Layer 5 of a small transformer language model trained on English Wikipedia (8 layers, counted from 0, width 96). Numbers have three digits each and are written without spaces.
Take only the direct path to the model's output, skipping the later layers: a vector added to the residual stream pushes a token's score in proportion to its dot product with that token's output vector.

Output vectors of the tokens that the questions are about. A number n stands for (n - 500) times 0.0055.
"ins": 501551463435458465456501589435598561470468510512451416645341476617471520574570607524372444510452348568440533455538413443631589549466499477607430446444468549564376621580552462503402443438493478461512532502468658501426538425575594488534509571469445448456382629551583471469473585541514462461
"posed": 628516589418560525488591462414515495557588593427574604551436332436494495546554366502573536506475508441597465500494383467628515555476612491384551570352563585521484631529612448474540467330587497339350466529404616504445378534312659513494588598455463524568439425536363415545630451325573418538
"mar": 623359599487477418517474484401547458388448435598550583561430315428541536519552651502481479472582540435613598602448416520453551482552581462396605481522475474566548457490595599515563448493444410388474417505458554572462487621352617440582447415391460344445575469582538495547557516500479450636
" office": 416430603512551573318509584266476522519496651574562417487489552553565534423557438514613469505479635398472552547615489353525498392443569427532529642587482418508603547506576446515551443471430512355550358503594496373399603609459427522453448405570559624369557468541357466662589490415450501456
"ives": 460531553427438540529450567498619742531510563447451555652423469396523432566491637518545434578438364573475426451518399341434503446494393423562440439505552634472583503478572445485618440439447565385456453511422510466374513520601449441650589475461489443521555521518501499342750531480516557571
" Years": 554447683375485429503522443469526475559568455558580494435469396537488507418588498457573530499487434412660478506510451363597585532570431525578491592364558501578514476384506418556586461435508427524584550536603508421455423587317503548545499603520469543443444596394552470496547397377720506325
"aining": 524425740422601491384477492556547479559458603385471561525412507374378513523550611386517334420495330663519511524469337371502466476576586511351604552496516612440534562429500528573519545487450546372583398513609389510376466440557519486614567426585607491533464439459538570568589502448511566502
"ma": 622447561401457425570469451534577472436393609544587485573550437463543535548563575607468497475542397513525407503455425503500506560520546396523529458507516434460524409546475511581499435517416581378490495511486527678454584690493678425555355456403502395369555458567412426572445566503432516534
".,": 493469429480464544491532490424441495537515562438564512452470532503495601500688546585522363478469422549483553439324386568496610470528479580419548456407625416548605545511480411510588442459523498574508421491431517467456531515473488445508670376517649628554443438633375504520479409517652366487
"iography": 620575636400494633427440445404520490591606465578633500568420457330501525439512478564604413556537378468583556661413350512496503597458332429476471478473531500603365620616492563544654537512373550517406360547447571569296449697566456438448520573551342633464499650467524366598506454292504522309
" B": 497573442554506479580521429524494431496468443487495484447489565541477472479486526521485521551536506464569495393574561477482441551513479483499456452529516547469569446471462533472529545526478485590570500491479460446519451490442511510554474514462554444447495496510600540474445523524487510512
" Mat": 501460498445543500525577583491470513494536479459522544430448502442532464464494461531506515516598431552567470574631484510436487501565548489466483518541427554476592490462432474464566521522454433578520478514465497526448397551506549472487443531497510439492439603480499493510505508436499430536
"\n\n": 429515436411496580550525536525506609479461423411401525427602517488463626563457580540509387407571565468508479470498502521517501404459483580391415531407517423616504513545485583489419481542463395511637555512431430655509556466447419539389468516495492431603554475569611517472486362556603552555
" themsel": 642247795393578581115763788357661774710788591560782949720246106339459651056695318296678297467593353533621632711545113255623654410529266674400642635635416437445583885370646374725622355238336544222425285564405569921028739747248578300639452541293346627396459597376310343639742367357641345300
" Committee": 449389512551403550493463460460614594487479532531694603498408507572572527408524443429550395457469467445487515524502449357380510464485472455504521620594459440592545565471533452485679474402475583600543500498451557502388600559443571403461455569487365522474526535420502458580676354416604560493
"ing": 407520591479440523507465443499514516490462385563449328561331565504376427607445555427451495357446562559519526550421469435472518506483643587583483535497499439524497506379547563483519405594414486444563483489625525422508532562591603677549501517666524468559437411510546417411420573446527563598
" him": 502485666462436365374446666461457595569635529451576578498334526464441482345522476592500579398438584584586481614462486402468530406595562622392637423483542366471505508501500439477585531461421437516470397487312549565346532503477580430683500390474567602439533582610485424531534494486505516570
"ls": 626429584419443624523527517530556442546551480500553627479420412453554453578554501554465525503425403452552468636617398376565463397361351521673575387342444434509529524509595474433643410530462496386529542547538617673451504480507512600491355377344507484432437685552349476568526429578571620452
"ched": 531409607600439530572538567548521471516514518402567670561402399425604505312517292584524682454612400493335417539526417286592546478551471589475506463551485552401562438533608425566429478534510579382593444503581594755367581686431526533620625306343415387570414448578388525481518446471558482321
"greg": 542548640532578601405388606519461462649483611524511711603554411385600539452559514457575554464464392496448622455415373482546417523693547476554582424467356508474659576465572575478511526417491510357473390513505503641332440587493494428396276440422442429503391456437435565662415402524653518547
"ese": 456462450520427573461542677421510608411411420536656445508481289492492473494386547522419537445561573600520585494417448543574510508595524600473611369499610474467525647446508490613415423492430509479591492491561458622356535533517630374533377497566401530465445661416454542566492470478507348490
" average": 495357629522434450297512564484565609607525576438738608574500494546468439527492585529486519535416445493437622529564481386581483491431544659412585461541365450410575642477481379594455524535666410405604433517600624636461560637510572380431502415277384559393461374393426448466474459568475520411
"ylv": 645350521443538529502494553300539491543563551552672579483305409335512610426529279562501517442612440511628562561521377400486539453417540582355559573523541450592530495495534380484574462500514497526485470504503517527418547652524599409483476474330591462523501442509430577572611501427560393498
" Coast": 554471457533538541462502639600490623547450476662611544534500468508581569537536454387471455428589477444460523600518490526480537477552480614498474489613428467510483479342534394563604438459489512504445476503512488537456473456376507476568510615395453386409561527416482437603484457356480532451
"duction": 634507477463487613372562670506396468536522619581528519559379468457481538369543464415531576606518542452406641521553365506558449603627549448466499440455472519513463676472436464434497386331366552349416431502450396642433536675380576535529517501477564466497601519570441535554543447411658372447
"oslav": 662561673399394500431493551527511403654474452478545712606281392464638421377420518415580328595610449620580585566670358515430575453448479478525632610637373419519545762500584489598401386573508476563470570489390684607354519497297477376487495434301387570416425604543461554536490387411563511328
"als": 470427445371549595552431424474489629473525478502434556520448478385520484608510388526468572407402412631547661534559391434513640550328406461624387567455519423419542633523630582460578423481531560416602416494553500558393477386446482443618598531593450440538398627538460477580493526445487541551
"ero": 556490499437588459476594504511455466518556520494552636665455365620540474543537603412612429513489434533525490425467423567433474424510474518472511547516542420591445520552552440663309415568488578349520510492387563448396603457619446429497435564457449497496398545476497622580513560517478411390
"ince": 507431558551522356450469596567454585401512513502682562493313404395453593526467496560643499424539407549712428454504376398487533316610520602381508424526595602563462495633569331660526510383455571480561510501345636466406548502476542520530430441404535591446649437478416579468616559544455393422
"imum": 612235560490547537339462574466603470573473520599609566604437421518513514552527489394402418524517441614428656407504407422602583512631526589497406577486415520412555502494577450647514435408408621422528453507459572524455539613619529400484578526460362546458457326502577510452595428512426521349

Each question shows what one neuron of this layer's MLP adds at an activation of 1. A number n stands for (n - 500) times 0.00045.

n20: 550412435374495456546641551493539625426607525581448609416459416500512380599618552534540637557413568724534647407562478606505383505536587469357381571505599485603472460592432523477346358451251582487473419474643609447553432500664531354505529613273589520429397560511581517478469460528482414472
Pushed up most: "ero"

n174: 385555353612406450475482475527510489581520555565462408528650438545424549539615465452503632256603433441401619406481548543537576423454459400419676482684346608310398571547575427523619664431441580651460510452565262615538485472517518545618551503511456614398406441536374511415429344416503544621
Pushed up most: " Coast"

n188: 417592384293476236385593548523357256535509332414459545593598598304420607479576515506522317571557546385696516582449858407469368506368374311500601402580409462309444491358485357586384570545435491506529533434418466536693524624534461534466372457469494624392584465423570471359559574722515732513
Pushed up most: " B"

n151: 669309540484438710536199579372714543413524617459548447377484535534563424426631675500578668313464402628568473513471447545516442430532429475675544398535529370473429598284438579300489418490561433603568354484450617568408411555314409548500706664385346369504619680457415574437576642503620427497
Pushed down most: "ero"

n231: 333466357584404567381571509395572485602457492431404485526514348601429534454563426364423342529547516537452580456759337568463428455339582497597533402674429311500628556445758586551495617454618370508521544583506680584615519532466379489555579339623448465630562492555543536610348588393389485414
Pushed up most: "oslav"

n152: 611434482537477416535465441383540584519468484702513549977520434350570404673635672486265530482425469493429733487403399405337358540549408500432437520453538417653486403589487450624506388371534405633541533278564610510459497635391487551466746585601323536637463332699451790591531386471330537236
Pushed down most: " Mat"

n333: 431450653467415533500449543696574366609474483583545494631346552465382409497435562427512441412233503452334545650509525527461489429525538776376592581371521341365532368468416680561492534633434476488394401544480430619439488569594515656536433452590500517520470345571500192307550519287500588684
Which three tokens does it push up most, strongest first? "ing", " him", "aining"

n311: 410449531558379525407451556500675377553516492318430463440657564590293464415548500577663323489617584318453491530582877544541414582430545633442424601503363609480602623503686481540488456463407450374462585162427450474451600461480462440574301461620463442438522442480494372489399381497457533503
Pushed up most: " office"

n229: 577593470354553369697629632623447322565495489412449652509537409488459491636315573630485463470429367555440740517503467460575405287503533582555413588297578324673464530424544517536485511606540445528460361556284320387315456500540472383511463500457465473642445497674541503633547537603477700512
Which two tokens does it push up most, strongest first? "ero", "\n\n"

n297: 547486364537348407449509495484498623419615428368533634503624430591416419543378409582447473369434507428540497456452455470500561461367524500475312450530510411465427585531526485486502355388478604568537349411426372576642412561425481414415522510394530495776542309546571385508468332542522452466
Pushed down most: "aining"

n23: 587603462339563449413513430709547312542578500590500462359511497569381506585471457369624534594495482591363584680717598509236495365624536394566520377579399481460530586569547572462399470520534446489292415495607425530385435581487663401510617543461622333634526476725442530474453497533458392575
Which two tokens does it push up most, strongest first? "duction", "oslav"

n124: 644453506578531487506455470403542636567528495466455536586606549703589506572541384398656402349411411548282568421377385478602525511510521458522563616588663353433483423518572484523414563426645543469560575465446546497631331452606382513550522473433516390376309372342467336486618529514408588325
Pushed up most: "imum"

n270: 391433630366616515601621460631544308500608562376477512308532441384516503425491452395625615534442680551365525699543367626509614550492465379509591451545527520309525417477734535353532676611607569506592477622616485494421626389393617542447768359494549506699545489438469465506505393588538516771
Pushed down most: "ins"

n128: 660550391520472621413503520553309494602320609316639471573553448518573463443517473389411480588317387251517683578460136500528500500582478411480386478441563572463751549500486450465528326520415480508484536588550477481618500487539519599453457500601529516471457567628277554500544509476689241369
Pushed up most: "duction"

n272: 453581517526557416370467361364316466460574464500479527296261441534535293566444533311338443520518467468640301319278366412688392490615371500396424522584254592504524460718406525519445460384594639503377663786525605512585404642515424426617389610439550552303552546563643517784464472647484475538
Pushed up most: "ince"

n238: 530386651443436622448503445723614507447476429322455441507376488334579572451429562624468413530500547699456403485523479487437416787629350366541435467296487631489634515358643453439618455503532465543479454706283420291459521443503614453611557339701506635752617455601678553311552425460500315576
Which three tokens does it push up most, strongest first? "ives", "aining", ".,"

n296: 661537554326458300528460394480431440321503620565529481443617653371659616615318649697475669510596483469405500482350162399543648282608473488509413485518608670580351456530615497397530549726567457434429553600459621441361544535568560607557568362339472529565561366547440523648494470713416447400
Pushed up most: "ince"

n82: 522458403458530553529386593426611588411376484422436432585531635479358509604607442665705559429544353693383581372483360517636430399513555182580492606381457663507416500483568517459482350311506557489592596356525549584398625349565619554471500486399323489535489611465419557561531638446475642524
Which three tokens does it push up most, strongest first? "ins", "als", "ives"

n317: 697357584488376422506486568576503365487420617482465560575400610463422447511364424421397369548430546462712767577592400308610599537631357489477523648607626557404466500401461511553531448363422448486508506741584553319604472580673548644489579520523322486347483597628509433652428653494403506616
Pushed down most: "\n\n"

n279: 676478488428500682562322472480541428432420567526548472478521526411573292532617458512457497600347617524566497621494525443578469470320480394479571552248463389678560540532465441309668429580497698353400549412577701670550434629541509422550479548342611466544373566649343624475555665681394435671
Pushed up most: "ls"

n28: 524468456446610298442535601645384535427511540485540577359522680378657515454457468600480346736476474534364383533497500543424495357477486478554712424379537580269533519425440391405402476599590545586687653676522523519480370298484439483626440446584486470592668551366549401541368494637433432551
Pushed up most: " Mat"

n119: 713516507292513523483554428400563444432449532514576504458331381504373591650514601761414636472618566308632425421345394568325257530466324616225536675362568551620450461474552609458545404296483537510534751803418503474605526513497585195344473483410590468454598275493621653497522438393401445489
Pushed up most: "ylv"

n246: 444377366595608283522566588615488548483512558372497695570382568549516410539443411549516512500656580417494308602431429454328418357542563285478691435497410485595474412512283669535404544749589355452634521832445326532360538588390560494463451451479685427562741500405491354421449467659491587565
Pushed down most: "imum"

n364: 560540402548397642526599579412617704568571361409358512491534619524454429406553682486578531414634513437574458458646632471246481384578586438592542322548324610412548557514492531453604527643497312636487332295342483478486317625573500599429423517446509552551434519568482641338443383509458447608
Pushed up most: " Mat"

n280: 471539509286432569500711587396559566469445446323503314534560519541581526374547418646472649547556738500524429509413335594597483416555427437384548509557466749471481454447494580351635334609648394610573462683480663541489401336522361482444598536494345612459485543381587490641533350219497375398
Pushed down most: "ma"

n183: 374633292514520517512470389431553381452336428344565464530593563621377494566661608370558438554595540514396612587365358589480701489526594432506534456506654462653588503665564531483615394423428577578287486275424439627675505331453601280532566514531506473629399380432562527518531404455506325422
Pushed up most: ".,"

n282: 670588601577497503637469503410522336584395689426469598388527320404443506564466385511424456563439479400525424429463518536436618580477532470405557417649556463385506661679570584596483550608425347597472382468448382532566691453375408307574405508448472542472542397363540380640429398608609280453
Which two tokens does it push up most, strongest first? " themsel", "oslav"

n58: 444489482541472503467393560746713458684530527299525524569380226350490519579512582570464520515430473579614571506372275477442566425421370486474634503416541492466522514426303651366510563473407494409524604733510571327347450630529676653543640695561372467601348433389527598506529330583469472555
Pushed down most: " office"

n342: 542630625462505364531608528395524392602474500413761403528387487405627548511419541621492724309442586448330375358576527544423513535493556473506465576609422490370616508339452575550522614371508500527505537585461619334359466497440561481599629566538419508629547372407374561687500550445557354465
Which two tokens does it push up most, strongest first? "posed", "ched"

n172: 362643510523644487472535510412674632250388437414715361573682385631659489464352368453575311591701391513588433451274755578426615573445572701537513581406517554293734481480558523187503529472286413434478607451537517352448397497438572406367429503383421612424463602465703380576589612475523537394
Which two tokens does it push up most, strongest first? "ese", " Committee"

n41: 629618558409621394466631420524505379520565517341519529597585578409545464554484519464371457445406498525485253421487446658368512452500412393607465446571299490437513633458635580576466402523475492532557458616627500502524510493593572470472597421676487423491548507453490289403593344532375351463
Pushed down most: "ylv"

n3: 448525453458414440668511634605441585510601435590500563280542593621467474808217509326404503503576517403585484542410505415376437515492556485635521550618503270428410428245309515506505408413536509533587535674540482491424520503520562536632430473434395549210756552472544564619472546436566483283
Pushed up most: " Coast"

n190: 322470413555407494440514515387599347441574657556530527308531532610593421486521563573535494536607376639599475233619739442532519511316556497520380361590421459414537539443396400581237426569590375460511475358616579444399580613457531581500547613405453580500386583380643531674619484537571326387
Pushed up most: " average"

n139: 450509646424423355428437578460554626534262614724302598661491250561467364544469520442559560548447475641433416458534581414277413569384509416555320553460497523532458462586544392509617338469494433515344588470510515820533427549668304482565485588542475619600595552610409436362433648654467464513
Pushed up most: "ives"

n170: 582502401402593368352520663557555370545495480528482447602474663542562451510367545398424387461512466676433410487364654500473558450621371461401487462495492533692517584594636440497436518434601508570411670791314538413560536320461604421500604497442560490560535363440571416242478543635599526528
Pushed up most: "ins"

n225: 589569483464607489441456604408325605364469415541420509534532537751439432391525407591452541554406434525596462476542505445511508584443553546586300516402419453588294683634492535421432326604582533417472609285406622395710566547510388574434398519462326437559528657407598367432515325595495518546
Pushed up most: "ins"

n320: 520415484411460429560416448633682379420502488484519476453600400554530337552422579564352410497608573487395503540474592390643399472327670477428440468602598409615683454468470635351543640484431564386538520379540454637515483473465557508467431457503612376417508541560563427505321596454623522583
Pushed up most: "ma"

n140: 547444541452707518407232550525634290678615449458509560400395407500693500456444526433315584500632646533494461432531435479339460413497576455375560418609491509680510512476468411439362572453436388539492720783359699418496549465441382594486375451431550471585482512372627474347378425510697328331
Pushed up most: "oslav"

n16: 374383574497457451379487562457492543519549536485482406438433436454446352598461549547363352580609622484352546412710608632475705549435489505434524566451503609319341518471365573495500422472525418537561500428594301655372448383490527418513401623644397409722429576427514275616445376514608554549
Pushed up most: "ese"

n345: 554575474770446472532588586459616658658408561318600329410521435628475540539420491466364500536503535631616523594481633466453240620418503515375491440512626471563658660579461323252553594557391494482408545541562642742496384388469345546601572304454529630465391521615446425721361540434506395588
Pushed up most: " him"